Layer 2 of a small transformer language model trained on English Wikipedia (14 layers, counted from 0, width 128).
A neuron's activation on a vector x is SiLU(gate . x) times (in . x), where the dot is the dot product.

Input weights of the MLP neurons that the questions are about. A number n stands for (n - 500) times 0.00091.
n44 gate: 316 187 478 284 718 465 468 437 492 530 420 369 397 472 281 393 917 356 388 797 621 573 351 566 406 720 623 354 440 508 584 371 504 605 559 408 571 476 388 628 478 468 593 665 372 411 714 450 641 357 388 487 577 569 543 400 287 559 428 648 390 589 517 662 555 264 439 776 578 509 679 642 387 572 753 224 794 388 490 560 478 369 653 298 504 472 560 630 680 492 469 684 617 655 575 582 496 546 489 427 468 500 444 665 726 483 670 424 245 292 656 298 85 452 377 785 451 429 613 246 462 449 606 562 256 500 452 639
n92 gate: 496 725 505 376 619 594 582 584 384 323 527 689 522 594 609 691 486 373 844 144 439 520 403 539 552 645 706 526 369 650 523 748 441 532 658 395 459 526 357 699 621 504 561 400 725 371 475 587 683 912 500 852 712 577 459 320 552 467 651 415 316 403 505 391 500 681 462 688 453 784 522 812 189 331 482 431 356 682 690 475 609 362 585 273 674 633 636 724 431 472 594 701 655 455 583 462 509 410 401 407 406 363 449 323 682 465 403 279 666 306 294 614 557 535 260 355 414 252 691 584 532 496 542 417 608 719 434 447
n143 gate: 201 691 356 244 444 458 490 383 430 170 640 650 773 585 734 756 420 316 385 683 339 368 354 441 445 562 460 408 377 468 156 548 775 225 513 504 360 640 565 578 476 377 714 537 404 124 386 463 441 415 395 314 817 385 414 443 327 595 655 460 635 531 316 708 467 323 608 578 479 620 405 252 707 384 725 447 237 633 728 397 570 476 500 329 786 469 438 456 568 471 483 504 711 634 383 616 734 805 588 406 168 465 250 526 353 593 489 312 578 363 509 471 489 488 598 505 459 563 548 613 304 670 676 780 657 264 656 500
n168 gate: 504 702 788 375 648 515 322 915 496 541 380 262 487 825 304 544 208 481 585 568 281 585 676 452 373 659 471 513 818 724 608 423 391 460 429 561 475 264 572 662 183 697 329 443 510 520 554 23 434 477 363 423 445 441 303 588 461 262 504 434 480 351 657 500 354 424 432 463 508 424 559 636 623 373 531 574 627 387 490 436 467 486 593 495 343 295 577 587 418 316 521 267 451 636 323 356 496 659 444 645 453 448 338 816 813 678 243 476 421 431 534 595 599 567 603 519 259 515 564 652 472 486 458 666 902 344 488 406
n276 gate: 391 768 441 293 404 653 507 639 555 436 334 567 537 560 432 395 459 625 471 691 583 491 338 476 537 560 567 476 572 370 384 504 736 534 380 594 545 516 344 814 562 535 487 476 612 573 737 544 548 407 461 521 457 411 600 340 507 496 657 393 500 500 747 561 576 631 450 532 669 518 644 539 657 681 552 529 606 466 564 493 271 504 678 536 487 347 493 671 520 534 647 331 557 610 576 739 410 535 491 523 530 559 381 497 631 452 520 658 460 683 711 368 666 397 604 553 380 251 543 540 563 563 305 633 658 307 530 510
n284 gate: 496 565 496 469 644 317 445 466 441 591 639 598 492 447 698 500 677 482 504 372 572 492 719 500 652 629 759 762 542 133 336 410 380 575 381 462 331 539 471 509 482 547 708 352 491 627 607 620 490 669 427 792 524 747 639 400 315 360 496 487 485 560 496 450 563 517 475 469 478 608 602 259 578 448 614 574 544 583 725 407 522 618 480 232 407 540 431 378 545 644 426 621 574 504 412 268 576 523 334 464 387 370 238 535 761 622 233 504 825 504 424 346 169 507 377 109 235 850 582 477 554 487 350 620 269 604 452 284
n329 gate: 362 533 507 633 549 598 500 520 568 639 540 420 648 506 565 503 422 546 676 331 390 588 345 591 570 520 450 513 671 503 646 456 513 509 590 343 565 527 492 355 434 556 476 545 325 515 640 637 218 434 551 409 693 364 463 441 529 653 744 433 464 418 387 386 589 404 675 534 386 656 302 659 622 714 364 448 475 718 473 468 694 328 582 521 449 428 493 565 227 372 389 500 512 524 618 468 387 430 429 535 592 401 715 696 507 500 382 511 579 594 405 485 415 442 457 482 412 379 538 681 494 644 455 568 772 534 459 512
n381 gate: 316 803 256 333 451 369 452 354 446 414 526 556 453 547 344 682 552 580 604 615 576 670 472 392 425 518 595 360 437 487 435 617 563 330 554 677 388 347 413 555 477 508 277 621 758 528 683 370 612 515 260 586 263 582 727 584 410 524 395 505 524 800 903 544 460 849 375 716 672 476 612 536 594 647 416 528 475 392 289 546 458 550 791 435 437 629 319 401 642 587 508 342 463 342 181 486 651 443 441 610 428 623 437 319 393 363 316 364 394 500 433 260 334 570 411 529 770 511 668 417 375 402 518 934 204 286 446 249
n392 gate: 481 536 733 465 447 650 509 260 375 700 537 366 865 355 436 365 421 587 639 398 738 507 492 814 293 384 632 412 339 516 419 600 240 369 393 241 538 519 561 432 445 663 563 345 584 660 531 428 495 596 663 562 551 429 441 504 551 465 469 400 96 189 487 560 549 272 625 631 493 457 574 670 368 492 390 263 496 604 339 562 431 563 667 568 531 508 504 268 701 445 293 780 410 600 560 491 312 579 515 648 602 543 481 444 444 565 486 629 716 522 446 594 519 461 325 194 525 410 617 558 507 681 627 464 397 387 471 645
n415 gate: 468 717 518 213 653 343 391 413 476 469 756 737 475 504 538 649 968 449 263 613 485 428 613 589 523 491 810 414 366 454 596 518 589 508 484 571 325 580 455 677 354 496 715 517 556 580 561 706 560 757 322 678 558 455 675 488 335 565 315 468 311 292 414 509 357 352 467 437 569 556 535 491 351 517 565 124 417 462 556 446 579 541 355 295 483 377 179 325 652 653 250 348 645 625 568 411 574 460 348 396 216 347 463 532 546 713 369 514 368 404 579 372 469 431 605 272 458 707 361 461 203 654 527 705 292 527 565 795
n486 gate: 481 629 321 696 663 464 317 399 534 446 524 477 492 380 587 516 612 577 354 675 569 493 692 716 645 644 956 504 624 500 534 598 696 568 432 474 432 662 616 848 361 579 581 354 826 397 640 607 491 605 174 562 354 417 558 466 441 776 199 470 467 554 533 389 496 295 400 312 407 491 345 438 418 362 601 446 277 587 378 354 401 358 366 382 454 315 467 440 699 648 694 398 537 689 546 565 407 578 331 554 334 491 646 460 517 637 472 500 357 563 523 400 637 401 665 619 521 623 637 197 493 537 546 567 308 429 670 511
n44 in: 286 374 420 577 574 379 200 479 288 423 542 614 504 306 232 553 401 616 755 509 640 642 469 332 594 650 514 591 611 411 279 650 338 421 504 313 473 534 631 570 500 386 604 533 827 558 476 479 751 474 707 393 556 427 314 528 349 698 246 281 451 460 470 641 613 517 396 426 578 150 436 624 558 668 449 574 508 343 685 267 442 513 416 728 428 591 595 567 626 576 426 727 473 311 320 722 437 473 590 488 512 585 404 645 412 391 607 781 351 585 384 690 451 493 618 743 504 165 617 391 580 560 417 269 445 422 205 558
n92 in: 466 355 583 500 368 530 465 541 489 366 676 381 420 524 725 424 548 413 679 424 542 414 372 584 461 441 359 468 549 484 354 592 496 668 488 221 580 392 495 342 217 782 447 456 664 433 323 500 519 464 622 233 492 424 639 446 667 698 527 648 326 246 797 625 410 148 476 296 500 106 326 655 576 500 373 381 469 661 476 559 683 551 434 534 332 585 416 397 675 474 379 379 451 646 701 690 262 346 559 347 382 325 684 452 547 365 505 748 402 466 422 544 634 345 664 540 656 396 458 412 575 591 346 387 454 276 673 391
n143 in: 118 568 417 716 367 605 531 302 627 563 521 612 645 726 484 476 465 487 575 540 580 587 393 387 443 525 206 537 604 384 422 357 651 257 632 534 681 448 386 289 573 398 292 621 464 225 202 427 652 493 817 521 709 580 466 504 568 491 636 548 876 386 368 386 418 455 556 603 544 474 429 391 443 488 409 658 638 520 639 689 570 517 449 483 756 446 652 485 508 515 500 432 363 462 659 340 554 689 710 551 401 522 409 650 513 554 419 329 741 383 375 291 394 725 562 329 533 483 368 615 324 550 586 354 617 419 330 628
n168 in: 448 736 483 402 433 619 544 383 155 447 548 449 469 504 268 586 357 765 461 417 652 496 709 567 526 693 496 575 509 438 344 570 398 529 610 310 661 602 908 584 290 630 393 469 292 390 458 453 454 413 496 434 661 760 438 462 418 237 652 504 674 527 508 722 368 552 297 304 361 534 467 467 344 351 548 412 462 307 416 477 534 529 324 546 634 477 586 481 496 579 534 535 537 467 479 617 415 419 478 515 342 650 562 723 466 568 115 462 483 585 645 589 693 419 440 544 682 660 591 551 284 838 827 749 578 525 496 408
n276 in: 422 576 546 491 557 554 319 387 419 426 308 595 525 479 418 496 308 604 504 571 542 427 186 287 481 708 429 615 540 472 251 626 559 565 493 596 602 655 542 599 603 735 440 436 555 659 596 278 471 367 399 355 437 478 579 400 553 496 565 585 559 410 628 525 609 707 525 636 568 729 703 611 752 497 617 576 559 628 508 674 477 432 368 401 486 469 366 507 377 484 557 338 537 366 606 402 423 423 623 441 552 616 385 424 695 715 626 612 542 646 749 329 372 442 752 337 439 401 388 500 523 765 367 625 504 327 589 547
n284 in: 390 685 686 440 428 651 549 373 592 538 577 603 703 417 372 468 487 600 517 460 453 567 500 472 569 650 809 508 433 354 599 454 438 511 508 519 427 429 425 376 397 611 556 548 482 627 431 749 462 518 580 446 492 685 563 496 404 456 345 326 400 219 225 411 512 541 633 284 746 679 637 571 421 492 131 458 324 588 372 348 552 504 640 231 625 488 525 458 341 882 299 489 474 333 650 421 500 477 504 488 602 530 406 333 363 484 118 691 832 399 403 380 859 507 410 482 312 666 277 430 552 566 440 717 496 660 568 399
n329 in: 459 514 375 500 456 516 383 503 375 594 624 534 491 635 531 403 609 608 405 566 631 538 467 593 368 555 631 478 483 537 667 494 684 509 575 266 601 537 493 311 433 630 579 481 400 491 644 647 577 616 474 403 570 422 493 464 438 613 587 547 463 698 348 579 529 265 454 474 424 677 410 617 362 488 388 646 409 484 559 567 727 375 664 417 463 467 347 470 386 471 370 517 444 598 570 194 538 433 551 589 644 469 585 546 366 478 265 318 590 506 479 460 429 640 503 545 379 349 359 520 509 726 513 719 380 474 609 383
n381 in: 637 563 431 300 182 554 389 566 466 433 283 436 588 504 661 516 328 509 583 376 622 586 449 536 548 550 509 492 487 670 177 195 379 493 615 709 619 547 543 355 384 507 519 781 451 444 673 472 787 521 613 320 668 252 546 508 412 338 612 687 659 390 708 460 594 864 500 606 504 242 463 408 447 586 443 568 246 468 619 582 351 525 578 513 531 485 575 454 353 574 523 604 791 266 453 681 159 579 368 445 587 653 551 645 410 602 571 587 265 478 445 769 462 536 677 594 616 493 411 456 664 512 410 379 388 276 460 691
n392 in: 508 386 91 291 476 366 407 513 592 386 406 483 250 516 538 475 541 331 427 807 372 480 727 404 623 434 657 741 453 376 473 382 792 492 661 539 676 426 653 491 527 438 378 429 343 430 387 593 603 221 267 535 676 438 540 415 517 505 536 696 573 766 456 673 359 761 423 380 492 386 344 421 757 602 723 905 418 504 679 394 349 527 443 746 463 416 364 544 496 384 643 302 492 587 733 569 663 476 347 315 389 482 549 629 419 444 757 318 370 382 773 378 455 681 646 495 621 602 447 527 543 418 639 508 717 610 654 296
n415 in: 559 796 415 438 786 382 426 390 559 474 466 747 504 476 492 649 760 577 292 707 587 214 742 587 563 630 646 617 374 525 406 474 384 549 337 670 353 578 471 619 558 518 597 417 514 690 652 658 217 670 430 405 557 426 496 524 273 464 440 428 381 508 452 764 542 496 482 227 564 627 552 729 371 476 530 236 322 454 264 354 419 588 423 203 395 293 400 496 549 630 421 592 727 816 651 523 487 348 311 476 419 509 326 496 571 780 529 451 487 578 581 398 301 377 496 282 485 658 391 344 315 500 686 550 190 522 679 636
n486 in: 371 659 327 578 618 641 267 396 470 443 611 585 558 450 461 551 667 436 594 677 605 420 740 531 572 435 672 555 456 647 370 528 780 571 245 380 399 716 500 795 646 537 376 414 582 216 485 661 518 729 161 699 481 578 603 500 387 427 394 504 482 340 269 390 556 440 585 537 408 457 346 390 607 515 472 496 279 563 301 268 364 434 435 292 519 515 325 287 574 579 493 427 570 728 312 306 380 485 400 389 285 491 588 427 462 628 279 280 375 507 527 273 584 395 464 631 429 709 664 464 598 553 417 598 617 327 598 548

Each question shows a token from some text and the vector x that enters the MLP there. A number n stands for (n - 500) times 0.0093.

"duced": 510 349 432 685 605 549 432 394 409 544 508 463 641 415 394 524 391 469 455 593 332 498 465 444 465 503 424 531 337 485 419 605 610 597 433 506 533 412 543 534 579 467 528 436 496 581 487 576 581 558 514 476 539 442 443 527 506 642 472 634 551 392 337 500 471 448 507 622 583 576 495 510 474 464 527 474 580 502 366 542 488 425 548 448 279 677 496 528 481 393 544 559 540 600 513 508 367 574 400 486 637 492 606 424 423 624 686 527 497 463 491 562 525 536 536 510 390 439 542 521 369 318 518 577 562 653 431 397
Which neuron lights up most? n168

" Ad": 442 408 450 674 423 655 485 370 485 501 470 564 456 614 274 531 296 313 438 420 231 497 481 561 572 546 553 647 467 332 564 525 423 501 597 626 506 481 450 494 555 507 422 529 530 540 338 497 408 649 481 432 488 445 472 497 510 643 443 650 541 643 566 363 449 453 448 516 509 413 568 458 549 518 481 442 342 440 463 438 453 551 426 554 461 771 453 408 635 383 478 473 530 473 520 363 314 576 616 673 388 526 401 415 454 548 616 513 547 284 619 602 648 345 608 450 455 478 505 555 595 527 490 395 460 540 468 386
Which three neurons fire most, strongest first? n415, n329, n168

" l": 432 477 459 500 399 640 500 443 384 592 591 557 590 382 486 459 357 544 385 592 275 450 644 408 558 460 443 521 307 454 425 535 437 609 403 498 468 424 524 580 487 638 513 539 479 484 600 302 273 172 522 491 425 488 651 520 395 653 287 725 494 455 547 494 466 512 521 450 642 686 591 558 447 540 409 479 593 579 453 497 483 511 358 480 454 545 449 602 373 368 511 534 426 466 552 502 377 514 499 572 446 619 438 403 425 424 483 496 548 260 542 548 554 395 395 511 535 535 540 511 345 447 541 462 369 504 437 526
Which neuron lights up most? n329

"9": 472 456 381 434 501 463 439 458 467 558 446 572 516 574 476 544 511 589 433 394 301 631 597 447 501 480 436 624 325 675 434 529 493 501 536 453 369 409 590 524 593 534 328 575 466 459 494 585 468 422 456 468 489 562 498 501 496 426 431 546 500 359 468 549 454 621 575 564 406 435 554 594 458 576 584 574 458 535 413 503 493 473 389 422 311 470 557 406 565 320 466 558 603 483 532 487 293 455 635 514 559 501 502 410 504 417 650 665 524 400 482 491 447 548 512 445 478 504 582 507 435 547 500 405 493 566 562 499
The most active neuron and its activation: n392, at about 0.31

"s": 578 656 484 629 381 562 473 571 472 529 529 528 667 401 453 612 396 433 416 552 384 566 552 609 516 574 429 530 328 438 485 539 461 510 616 438 520 485 549 490 337 608 418 489 536 487 509 602 487 424 436 429 571 422 473 646 430 620 372 680 577 518 483 533 426 401 502 659 660 538 531 451 606 345 612 495 520 597 398 539 425 450 552 543 380 588 476 480 378 366 513 473 544 594 511 565 411 372 499 474 519 552 603 529 469 546 660 593 523 518 648 397 633 390 440 474 473 463 505 412 414 530 500 497 542 517 455 517
Which neuron lights up most? n392

" of": 594 364 401 532 543 508 371 403 448 599 614 649 578 488 437 401 430 525 405 454 397 500 566 568 678 583 446 588 343 540 410 477 308 583 442 502 522 478 719 575 558 441 419 480 492 482 590 485 434 528 458 460 609 498 425 472 441 448 341 531 484 544 373 489 323 397 599 594 538 540 357 486 558 546 532 527 507 587 447 441 544 389 462 588 454 522 475 565 465 471 495 404 545 522 524 487 401 493 536 587 532 487 734 433 448 479 612 440 506 378 524 644 493 519 468 501 426 420 493 462 343 504 403 371 457 671 515 377
Which three neurons fire most, strongest first? n143, n486, n329

" him": 564 447 544 543 518 547 466 402 506 583 547 587 515 458 438 480 429 350 449 577 405 583 453 548 677 509 461 646 480 386 436 513 539 649 426 522 501 517 514 529 532 494 526 477 632 607 500 492 525 306 505 525 448 346 456 387 379 479 477 623 553 433 426 564 518 541 568 506 465 591 525 515 536 588 611 388 360 402 504 470 511 406 554 431 318 436 505 640 387 418 616 453 494 515 511 647 199 551 634 561 643 634 431 472 391 524 612 529 526 483 693 516 547 523 389 472 472 518 476 480 478 548 439 493 422 587 438 358
Which neuron lights up most? n276

" of the": 480 487 391 620 567 499 399 311 433 577 537 622 531 518 502 512 417 424 404 436 472 482 518 508 530 529 436 590 344 545 405 497 450 570 544 553 530 505 696 505 525 388 397 497 453 624 578 518 539 445 454 552 563 485 458 517 384 458 504 572 512 564 426 404 309 537 540 510 476 594 512 524 453 448 500 527 417 511 430 529 533 369 484 569 444 679 492 591 491 353 460 366 459 488 470 469 272 482 522 478 480 480 661 377 394 574 538 511 464 272 546 627 346 465 468 433 516 376 419 489 260 502 468 312 452 693 520 438
Which neuron lights up most? n284

"et": 550 617 527 510 537 566 488 284 530 521 496 553 490 458 510 417 399 458 379 561 460 596 545 441 436 489 430 504 436 505 496 461 566 510 385 537 462 406 606 553 588 653 586 410 518 510 487 662 525 578 442 446 526 479 489 644 388 629 317 525 578 376 502 506 490 447 542 584 633 477 536 478 662 561 507 471 360 505 345 465 578 500 450 540 458 580 413 657 523 379 557 508 581 640 484 384 268 330 564 569 507 524 385 447 442 622 638 577 332 544 598 607 673 413 507 502 378 444 411 404 296 425 516 478 551 458 452 431
The most active neuron and its activation: n486, at about 3.1

"se": 571 504 413 519 384 581 307 400 490 531 446 511 618 504 400 578 270 417 408 540 463 556 533 469 644 418 491 537 317 461 471 395 613 560 576 549 438 455 488 566 512 507 465 499 558 545 608 533 474 570 369 426 450 437 504 545 452 486 433 558 656 416 580 690 530 464 602 497 564 456 546 402 491 397 492 497 388 589 420 475 491 493 452 527 400 652 379 490 388 472 550 393 636 433 526 459 299 375 443 477 527 581 594 384 387 543 603 526 532 539 609 573 510 481 580 456 381 519 541 466 398 432 459 657 386 556 430 560
The most active neuron and its activation: n381, at about 3.2

" S": 535 474 444 704 405 507 435 442 452 524 738 591 628 418 520 525 242 263 414 567 195 569 543 648 589 550 432 598 365 408 381 517 686 397 566 462 477 438 641 483 447 485 346 509 461 522 491 477 300 341 447 509 542 389 480 722 294 567 424 607 582 442 477 471 339 402 534 422 588 638 492 384 480 557 479 374 450 507 444 620 441 470 556 653 458 589 523 469 463 410 543 426 493 503 537 411 353 471 646 514 332 547 501 548 393 530 585 528 499 430 422 490 503 540 550 488 543 560 478 488 447 459 527 425 389 396 488 423
Which neuron lights up most? n143

" pl": 628 343 314 517 577 517 675 508 417 657 546 460 494 442 476 499 483 450 357 501 185 574 573 395 552 510 388 595 279 351 604 662 653 627 430 554 385 460 566 561 517 573 487 516 503 390 523 394 361 335 495 325 552 473 389 492 353 705 522 610 475 378 521 578 390 430 447 484 470 650 525 511 299 573 489 508 508 524 510 490 626 483 310 489 419 537 495 538 379 464 512 566 468 546 434 397 148 577 447 512 465 543 429 387 315 540 613 402 537 396 566 559 530 489 546 595 539 463 541 434 393 462 422 470 344 616 451 443
Which neuron lights up most? n381

"4": 533 516 516 468 344 479 528 463 554 529 500 594 508 535 501 555 450 543 440 424 333 545 594 489 426 391 385 658 340 629 383 505 520 538 489 414 387 418 622 526 555 542 453 478 493 648 497 534 445 497 455 471 500 490 544 565 501 494 495 659 515 465 492 522 380 621 545 539 407 424 584 558 502 570 514 573 515 489 340 521 415 417 454 363 392 580 424 412 502 373 473 682 630 494 536 478 322 497 556 540 557 547 608 469 465 515 698 680 496 451 602 393 596 604 415 431 448 478 509 530 350 425 447 507 474 574 572 449
Which two neurons fire most, strongest first? n392, n143

" s": 598 482 399 539 437 539 468 445 472 571 676 531 603 430 564 512 363 433 417 587 181 488 637 557 702 512 499 478 292 421 519 597 563 540 548 403 474 469 588 538 493 516 444 609 462 512 503 253 396 246 352 530 468 464 485 698 295 558 369 673 606 448 513 536 441 393 440 458 592 717 633 534 383 567 462 429 501 529 504 597 556 478 551 627 354 655 541 671 343 433 582 548 536 404 457 414 373 374 515 508 453 570 568 370 479 595 558 527 542 488 578 473 523 519 464 462 642 604 527 496 459 409 497 443 287 473 371 489
Which three neurons fire most, strongest first? n143, n92, n329

"ics": 464 505 498 561 461 523 422 443 523 543 605 704 629 590 371 728 365 456 438 654 409 506 506 482 557 477 392 504 320 424 452 437 483 779 505 553 483 403 585 560 448 401 337 526 526 397 455 597 369 468 478 465 487 356 572 531 507 517 446 541 548 495 493 431 524 604 512 658 577 415 553 500 645 445 549 487 490 486 312 521 562 388 501 557 465 595 429 507 438 379 473 532 516 531 536 426 285 358 531 580 626 534 532 418 434 586 583 447 563 620 501 365 603 471 523 594 454 447 460 508 486 325 386 527 431 509 444 659
Which three neurons fire most, strongest first? n276, n381, n168

".": 592 421 483 501 523 457 599 388 408 522 578 498 500 445 314 585 441 369 385 428 301 496 575 517 621 540 511 642 367 590 490 470 448 581 400 447 597 497 586 536 481 571 476 395 503 504 600 531 458 423 468 424 357 580 503 561 503 514 535 563 585 559 488 406 485 558 504 444 574 566 420 585 530 514 527 542 544 506 464 568 588 427 549 504 474 515 437 644 447 448 636 550 558 435 436 537 321 437 635 532 515 559 590 529 387 465 411 463 513 467 570 484 638 498 365 531 528 648 442 346 423 637 597 485 443 499 439 454
Which neuron lights up most? n143

" Re": 512 478 447 687 391 740 590 523 513 468 725 543 510 351 411 526 335 235 463 462 285 481 580 549 536 465 514 665 368 410 419 518 595 447 477 523 446 454 628 524 443 521 479 389 492 612 618 576 373 479 392 389 517 398 467 484 558 656 445 650 544 385 495 366 505 552 639 444 542 542 520 562 539 443 395 484 420 500 383 671 506 533 494 557 350 579 404 423 372 385 565 429 402 388 443 568 412 511 520 562 378 533 523 528 477 432 552 528 639 189 598 567 434 523 623 504 361 452 594 573 460 470 556 415 190 450 533 509
Which three neurons fire most, strongest first? n168, n392, n44

" was": 434 531 538 602 595 449 519 465 411 590 514 623 531 502 528 555 375 454 335 488 325 443 452 580 659 558 419 673 296 519 570 565 429 611 449 527 548 452 585 508 625 509 492 498 425 555 422 495 464 514 399 410 554 487 389 436 545 583 583 390 594 502 511 471 487 440 572 477 570 641 632 554 595 483 517 475 499 413 484 608 473 364 601 520 322 538 433 658 448 324 487 463 474 620 505 567 361 548 657 585 563 385 522 503 400 488 654 499 345 293 619 500 557 567 478 417 505 533 447 446 500 380 357 485 513 635 590 377
Which neuron lights up most? n381

"ing of the": 488 439 427 608 607 461 434 249 459 548 509 559 519 563 475 550 428 428 351 468 379 544 567 511 506 600 463 600 429 453 464 501 420 571 505 525 464 449 724 506 418 363 393 530 520 546 573 530 452 508 518 486 510 509 495 505 367 420 566 624 523 523 440 396 362 441 507 496 479 538 497 545 464 475 448 543 428 558 423 498 532 345 425 570 381 591 589 627 433 382 514 407 465 540 468 540 230 534 492 486 583 463 732 395 399 492 528 529 515 207 583 601 452 533 475 460 476 385 362 459 282 483 519 359 415 737 478 463
Which two neurons fire most, strongest first? n329, n276

"\n\n": 609 527 452 395 412 678 579 462 440 584 623 531 548 405 435 580 427 416 303 458 331 532 443 458 516 507 503 520 343 609 432 417 367 563 471 617 400 504 486 369 601 538 391 486 427 492 440 497 505 438 496 458 446 445 490 548 601 609 543 434 548 550 407 366 439 462 519 494 520 613 504 509 584 478 494 475 485 438 346 476 520 433 483 577 382 583 439 512 516 480 665 445 426 474 492 508 300 396 555 579 430 379 588 477 553 603 664 432 491 459 547 588 524 616 523 436 562 461 441 428 474 559 582 491 454 617 489 460
Which three neurons fire most, strongest first? n44, n486, n143

"1": 498 452 525 528 456 525 552 482 538 620 547 551 515 413 436 605 449 523 406 411 408 485 542 500 515 552 472 602 258 530 459 501 511 493 561 453 415 588 589 531 597 515 500 573 463 543 485 649 527 511 394 608 511 411 513 568 458 557 404 592 667 464 472 502 446 568 657 537 442 486 596 578 405 520 550 581 499 563 436 507 514 440 407 579 472 478 474 468 572 405 558 552 585 344 524 561 257 512 633 497 553 538 473 409 171 494 636 579 451 439 533 599 532 550 432 461 549 503 463 631 409 551 541 453 507 554 515 394
The most active neuron and its activation: n392, at about 0.34

" a": 456 521 289 731 464 548 410 381 415 556 553 601 454 527 503 582 391 402 450 649 343 434 489 453 550 519 384 588 451 488 549 561 405 525 529 562 423 471 712 530 454 492 430 507 363 434 546 514 409 446 455 475 464 403 424 463 282 549 467 602 541 628 490 510 361 431 524 515 573 556 628 452 475 463 333 517 510 433 479 568 509 417 456 548 394 638 501 568 488 409 555 530 385 460 381 444 159 426 515 646 479 511 590 385 297 573 644 555 497 392 612 461 445 505 504 508 502 532 518 482 370 486 427 574 502 539 586 277
The most active neuron and its activation: n284, at about 0.24

" Service": 408 359 433 663 526 629 574 319 453 558 655 606 502 450 464 543 279 403 480 494 374 558 507 499 569 511 422 542 364 365 419 506 537 657 481 724 364 421 548 482 438 507 437 587 498 583 463 607 510 533 473 552 455 491 450 490 541 619 497 683 619 413 542 457 427 558 669 596 466 522 383 560 451 404 641 467 440 476 466 658 652 531 444 646 367 513 386 581 464 397 425 484 501 535 368 451 211 449 790 322 569 572 347 465 303 571 517 519 435 447 445 413 555 481 529 473 422 515 565 424 258 294 519 477 426 533 541 450
Which neuron lights up most? n168

"-": 491 354 455 532 597 670 440 346 466 481 530 541 546 408 414 497 368 364 329 553 361 561 445 517 479 394 449 584 322 548 430 457 513 532 420 453 509 596 578 435 478 685 451 542 548 563 585 506 420 446 546 491 582 511 503 625 544 623 342 523 531 513 445 527 328 562 467 533 550 419 489 447 459 658 446 621 517 520 384 568 507 515 549 659 519 752 492 598 452 427 394 493 658 580 413 457 329 329 483 595 542 529 507 478 439 471 577 514 474 413 567 434 560 460 554 510 458 516 509 501 382 500 395 510 511 477 414 430
The most active neuron and its activation: n392, at about 0.33

" Gr": 497 452 383 659 556 520 544 510 436 355 592 525 499 438 547 739 405 449 419 449 257 502 560 493 486 558 421 551 345 347 410 520 465 459 472 502 344 423 542 448 558 507 453 569 580 600 590 538 350 356 562 394 554 499 482 568 516 776 700 730 463 422 650 451 530 418 484 567 523 587 410 438 510 572 424 487 517 368 289 548 489 530 427 680 275 605 353 361 480 443 511 444 432 505 499 261 307 532 543 533 389 565 579 463 417 520 643 496 537 294 679 543 518 470 514 719 517 638 540 454 463 370 442 510 416 587 464 601
The most active neuron and its activation: n284, at about 0.44

"-t": 415 307 425 550 476 613 381 380 484 432 504 567 553 421 521 536 342 493 428 630 230 615 562 529 379 595 435 562 456 495 444 597 654 498 541 432 558 482 507 499 557 584 480 504 557 510 596 503 445 386 625 443 625 515 376 615 534 661 285 525 461 463 464 432 423 456 529 566 769 432 592 451 634 469 368 512 420 630 490 456 474 396 497 599 443 574 470 608 434 262 642 718 579 509 412 431 281 459 434 549 551 434 365 370 508 531 709 465 493 449 589 458 691 508 525 493 512 487 516 506 405 473 494 518 482 500 437 508
The most active neuron and its activation: n392, at about 0.47

" award": 323 381 405 565 442 543 341 429 491 573 677 520 434 346 404 553 479 385 364 450 397 559 568 413 603 458 531 488 349 351 348 542 529 772 560 521 451 405 632 496 653 566 317 487 515 489 475 502 501 429 467 539 548 537 450 349 542 665 604 622 636 571 582 393 483 496 576 544 591 545 439 672 383 353 511 391 517 555 462 545 573 518 665 385 360 545 422 628 369 449 447 633 442 528 605 443 294 523 575 368 463 549 355 314 398 508 628 448 336 493 563 642 401 540 536 436 468 324 553 524 447 384 379 424 442 487 555 304
Which two neurons fire most, strongest first? n92, n44

"ity": 567 556 516 476 494 482 547 434 502 682 516 586 483 425 286 396 359 443 334 553 333 545 558 469 481 410 483 533 342 444 492 493 389 561 474 558 603 446 707 630 425 492 530 497 490 570 610 591 490 535 454 505 498 463 346 456 493 464 450 639 695 421 379 537 408 497 542 451 491 417 488 526 600 415 542 599 530 596 395 532 511 515 328 405 419 656 467 570 455 333 523 431 545 472 514 550 390 366 565 556 481 545 456 508 493 546 639 601 558 537 606 473 584 421 582 504 393 482 458 451 437 451 504 408 435 606 363 525
Which neuron lights up most? n329

"ro": 543 433 492 501 556 538 426 422 507 528 514 589 510 513 440 482 404 526 413 484 483 484 388 447 466 564 368 548 305 518 544 401 519 480 463 508 404 491 495 406 523 596 481 510 511 428 600 493 345 460 522 427 460 453 458 362 534 485 353 663 501 453 443 580 706 556 497 601 367 406 597 389 550 549 547 569 297 606 397 555 452 488 456 470 398 545 229 482 393 430 529 546 568 543 572 492 336 356 531 513 505 600 545 536 427 470 533 357 452 420 597 506 487 347 433 580 539 542 650 486 433 488 458 370 559 495 475 651
Which three neurons fire most, strongest first? n284, n168, n392

" with": 496 421 356 532 528 431 515 282 369 585 491 581 565 574 224 605 376 419 480 578 320 464 423 603 631 607 446 638 332 487 515 500 394 600 458 445 493 343 638 473 497 477 393 527 576 526 585 514 416 443 357 481 525 417 480 469 450 474 341 579 592 541 385 466 498 464 544 567 607 613 478 466 588 466 480 481 500 547 566 531 527 531 547 480 405 531 465 529 449 544 626 638 556 468 471 551 209 551 426 670 533 427 651 376 418 474 541 529 438 345 511 566 500 514 346 591 568 492 475 505 503 457 505 446 406 574 593 399
Which three neurons fire most, strongest first? n44, n143, n381

"hyl": 514 469 533 361 543 673 487 383 466 470 623 634 443 461 492 643 445 459 411 571 306 276 567 355 409 433 416 558 385 377 466 560 500 500 457 486 625 421 490 545 555 514 516 562 538 434 547 706 457 505 488 478 474 547 523 557 637 704 411 600 589 381 434 261 426 514 398 537 500 395 521 474 549 590 454 563 403 480 445 428 553 450 385 518 388 560 460 463 309 515 454 513 474 349 503 444 260 422 404 485 657 641 440 384 540 505 653 442 538 541 449 564 489 440 502 612 510 572 583 464 274 510 414 473 632 574 502 606
Which two neurons fire most, strongest first? n168, n143

"iod": 360 414 628 552 581 490 318 386 501 463 536 469 508 483 499 590 447 463 519 479 246 587 518 484 468 423 471 574 391 312 318 630 541 600 407 539 561 468 403 540 593 412 400 545 484 361 445 644 442 507 592 555 519 403 476 514 592 636 321 689 305 491 510 398 401 455 494 530 574 428 507 508 525 517 584 567 425 527 405 526 577 337 286 389 332 731 514 526 440 309 543 525 378 524 468 479 297 545 526 512 562 476 457 416 356 606 626 395 480 609 487 592 501 414 563 527 403 528 549 555 435 463 465 332 486 553 325 439
Which neuron lights up most? n168